Layer 3 of a small transformer language model trained on English Wikipedia (8 layers, counted from 0, width 128).
A neuron's activation on a vector x is GELU(weights . x + bias), where the dot is the dot product.

Input weights of the MLP neurons that the questions are about. A number n stands for (n - 500) times 0.0012.
n71 (bias -0.046): 500 434 403 402 630 481 477 619 415 468 346 276 577 503 705 474 514 650 671 332 428 583 493 617 529 485 440 578 403 587 462 576 507 613 523 465 329 396 319 609 572 356 471 357 462 582 823 569 291 547 462 568 802 712 455 539 500 621 483 313 452 431 545 483 469 466 497 468 704 517 371 507 531 242 560 413 394 500 591 459 692 662 472 631 549 602 617 517 425 449 725 622 453 668 552 371 437 630 648 394 712 487 404 572 398 592 602 552 396 481 363 457 465 425 422 613 321 585 275 304 429 503 519 620 412 690 436 490
n98 (bias -0.019): 460 615 640 480 462 436 564 387 535 521 617 573 551 655 427 563 447 344 533 477 366 731 609 584 472 444 359 596 460 480 553 771 461 643 268 576 604 343 525 297 484 546 515 624 496 500 530 428 606 408 485 468 553 440 474 480 379 609 557 424 576 530 589 439 539 372 510 421 655 393 537 38 578 565 729 411 464 402 267 357 497 414 497 526 500 485 519 595 608 433 637 454 538 563 523 429 550 665 500 594 562 460 355 463 634 331 463 398 433 456 412 447 520 235 519 721 370 522 586 431 494 519 515 520 694 456 522 374
n182 (bias -0.046): 434 385 519 484 466 571 512 531 506 678 465 324 615 553 322 500 340 636 552 430 605 550 339 419 765 500 397 506 524 280 442 392 385 472 441 584 617 350 677 436 685 465 383 571 358 292 445 373 528 494 623 617 403 586 622 573 462 690 650 519 446 570 533 528 560 427 459 648 750 487 309 506 551 475 661 457 696 253 575 535 521 419 393 428 307 512 612 411 599 516 448 577 612 435 471 632 646 450 378 342 627 599 482 533 559 541 445 419 372 546 557 494 558 543 528 419 367 591 481 291 412 629 450 532 458 549 494 453
n270 (bias -0.031): 583 403 478 494 467 516 559 525 553 579 568 528 555 608 508 505 540 405 679 616 703 352 484 495 485 599 564 382 644 563 638 483 452 458 574 454 573 508 579 503 491 641 532 594 460 368 506 500 316 547 510 745 552 418 569 541 508 428 544 420 334 520 473 478 486 472 539 447 449 399 412 464 390 612 588 293 520 604 597 390 505 508 670 394 344 445 417 622 371 497 265 572 707 407 636 500 593 555 467 539 554 513 390 565 529 314 584 484 431 546 404 415 434 523 643 422 561 419 256 514 607 444 471 565 309 456 545 402
n423 (bias -0.028): 270 386 514 428 459 461 563 453 524 526 423 661 603 605 411 341 308 353 676 468 525 539 405 701 667 649 541 477 424 457 604 398 450 647 744 457 482 289 520 480 465 630 627 486 288 639 525 595 417 665 350 619 716 707 386 585 405 631 398 308 567 425 537 612 665 348 659 500 568 454 483 562 342 549 517 521 468 456 500 549 443 480 622 497 379 428 538 578 563 552 551 486 586 392 606 500 543 610 278 286 711 226 633 396 464 500 568 410 617 494 549 469 661 323 437 537 601 497 417 486 329 395 273 592 305 510 639 748
n428 (bias -0.015): 529 338 514 381 530 660 523 567 563 362 406 573 430 456 508 335 405 525 449 425 525 500 580 608 670 473 454 348 458 494 556 581 419 392 465 458 284 465 569 415 561 542 466 508 476 463 491 472 541 448 546 403 420 404 461 308 310 386 444 803 430 424 657 574 364 550 495 461 368 472 351 478 425 552 484 576 497 468 391 547 561 589 469 634 442 420 514 514 426 530 386 331 530 656 703 471 460 440 626 588 705 410 565 495 517 442 415 539 511 576 467 583 559 624 486 532 588 593 492 503 439 395 536 539 372 683 456 533
n450 (bias -0.026): 500 494 384 327 403 401 440 580 557 662 577 381 484 634 655 509 464 493 399 423 494 545 626 604 574 500 641 364 518 422 389 529 468 442 434 487 561 554 466 460 519 494 503 478 525 530 687 522 330 462 459 490 434 398 403 470 461 453 761 438 765 574 382 341 522 394 522 404 587 376 252 494 728 452 484 397 794 431 242 653 430 521 464 487 494 395 528 323 454 551 562 650 647 372 372 443 520 500 633 561 730 643 674 408 572 289 454 488 459 681 401 475 634 494 376 466 661 494 415 463 560 583 509 599 480 369 528 557

Each question shows a token from some text and the vector x that enters the MLP there. A number n stands for (n - 500) times 0.01.

" W": 364 588 341 651 407 502 550 555 547 335 443 527 527 602 488 542 442 274 517 460 463 567 502 462 505 460 437 406 503 616 375 553 530 596 486 528 383 514 519 694 454 672 596 529 463 396 457 430 515 596 387 575 497 500 283 507 691 647 465 404 543 478 588 371 531 382 493 484 500 317 476 474 734 567 350 621 514 457 456 431 439 265 519 585 557 479 540 558 514 373 547 520 518 607 476 658 588 491 466 513 512 248 498 539 458 647 337 712 638 354 497 418 518 715 478 332 466 305 470 560 618 481 665 425 534 574 608 592
Which neuron lights up most? n423

"ov": 523 534 357 569 282 564 569 477 404 360 351 447 432 375 519 537 529 373 484 515 353 526 559 519 336 367 446 321 655 690 504 579 501 532 489 451 458 332 536 590 478 649 672 621 395 460 488 502 592 544 567 488 418 557 475 641 742 605 589 537 376 465 663 458 564 426 449 480 549 378 432 554 759 633 386 594 687 424 564 530 409 568 445 520 451 619 620 571 450 484 563 486 380 430 419 636 581 372 467 620 526 423 402 463 561 600 421 749 472 365 417 313 438 802 525 515 476 396 545 485 553 520 474 420 414 421 512 375
Which neuron lights up most? n182

"ing": 560 641 532 578 540 627 579 576 515 408 395 455 527 622 594 607 625 464 471 590 473 356 516 479 440 501 265 140 402 604 505 482 336 509 489 524 343 661 609 600 539 482 560 570 465 414 395 405 402 501 443 436 580 407 389 666 817 635 366 407 424 433 657 463 478 468 548 424 567 500 598 503 619 504 391 577 423 475 431 466 375 425 484 559 558 429 678 557 593 424 519 754 494 494 452 537 582 426 455 511 471 522 508 444 558 630 531 395 487 355 536 359 462 812 459 381 458 408 346 529 544 481 658 304 496 465 561 605
The most active neuron and its activation: n270, at about 0.22

" B": 517 594 393 544 358 547 454 601 559 376 479 557 470 521 627 541 662 315 474 469 382 424 514 394 560 480 467 400 470 599 459 542 451 517 452 588 425 519 497 798 571 705 568 592 370 408 516 485 605 530 422 390 459 547 346 501 538 677 472 507 554 585 614 248 533 415 481 356 519 385 561 511 785 494 387 670 416 460 460 467 334 411 495 502 595 460 539 537 652 380 488 501 479 538 384 634 482 536 538 447 535 355 578 457 444 550 452 531 631 274 497 433 497 689 538 351 445 461 430 754 596 517 687 326 412 542 498 511
Which neuron lights up most? n450

" and": 526 628 393 638 466 563 608 587 533 469 305 393 476 464 481 455 455 435 547 471 321 502 585 296 543 316 315 238 465 537 394 532 537 541 475 465 462 583 606 702 512 537 444 510 405 465 488 413 615 581 318 400 571 396 485 540 598 566 379 545 413 669 521 501 540 468 549 402 540 444 479 463 602 521 476 636 451 439 504 484 472 521 597 608 447 278 515 519 571 509 519 662 475 617 577 650 540 433 506 416 413 395 327 453 670 677 600 440 598 283 469 313 466 534 524 519 584 438 432 550 645 636 687 444 601 392 679 554
Which neuron lights up most? n98

" her": 519 534 485 632 435 536 614 555 416 465 371 451 401 434 563 552 635 450 406 560 255 418 623 487 531 317 250 325 442 618 456 428 366 543 517 531 439 556 659 593 352 506 435 685 394 350 533 372 657 679 423 570 486 345 412 581 756 611 548 492 562 560 658 528 340 435 406 527 614 415 496 594 546 588 480 485 460 531 494 397 435 406 590 488 652 441 702 450 590 452 431 723 472 566 440 614 541 352 576 481 596 537 547 560 474 563 411 484 524 366 633 413 477 636 419 299 582 410 431 615 503 430 513 459 449 458 545 540
Which neuron lights up most? n182

" S": 476 543 358 653 461 486 559 539 607 403 429 462 529 348 482 388 555 350 542 627 405 429 480 574 480 482 349 364 513 573 518 522 551 670 335 657 441 469 555 730 460 761 536 544 521 445 430 446 405 475 382 512 361 383 374 413 731 650 384 592 636 429 500 314 618 522 510 354 504 392 560 421 577 641 471 596 527 442 446 466 423 330 519 562 499 479 594 632 503 478 529 649 465 563 533 739 446 390 452 449 524 331 552 340 457 526 511 631 600 485 443 419 517 615 446 385 474 512 408 582 585 446 777 405 424 432 624 576
Which three neurons fire most, strongest first? n423, n428, n270

" age": 535 607 469 538 416 536 599 607 566 448 531 523 339 341 460 630 448 435 530 510 423 348 664 516 567 380 380 350 502 669 617 631 443 510 456 425 504 528 381 504 353 469 606 412 494 462 537 278 488 712 403 439 463 387 277 496 732 782 434 556 432 537 735 402 598 514 333 513 495 497 522 591 413 505 401 652 439 418 560 573 381 436 623 669 435 480 603 608 537 453 425 528 522 466 369 614 575 368 570 529 514 503 539 645 472 524 460 538 580 305 469 478 496 563 572 441 740 417 491 466 549 483 625 338 611 379 329 472
The most active neuron and its activation: n428, at about 0.19

" them": 582 500 458 579 419 524 542 536 405 471 328 460 371 403 580 504 630 475 509 546 362 481 715 464 465 321 244 232 577 609 361 581 390 611 593 570 523 466 482 664 440 514 651 515 513 268 440 434 620 600 560 654 588 428 339 439 669 688 547 501 435 365 642 436 395 457 466 398 507 461 357 537 474 525 349 439 591 431 629 326 514 448 556 542 551 528 685 611 674 492 539 570 476 599 528 716 531 443 525 560 503 485 499 593 543 531 368 536 567 471 541 347 364 689 423 394 558 443 353 429 561 518 562 489 539 455 472 484
Which three neurons fire most, strongest first? n71, n270, n428

" the": 465 463 395 698 509 481 553 525 483 406 347 418 389 461 625 505 459 441 503 510 328 517 541 533 601 355 377 169 501 516 435 537 397 542 597 513 419 531 491 758 440 596 507 623 405 274 530 437 627 611 367 492 521 374 558 609 576 534 316 517 702 445 541 445 479 457 497 442 521 465 571 515 469 489 457 658 561 488 563 476 284 426 618 554 526 189 591 521 543 553 512 657 497 625 539 499 513 457 469 619 577 432 517 525 644 509 553 421 530 385 523 342 488 604 527 385 623 475 405 468 654 529 647 436 593 362 538 570
Which three neurons fire most, strongest first? n450, n428, n423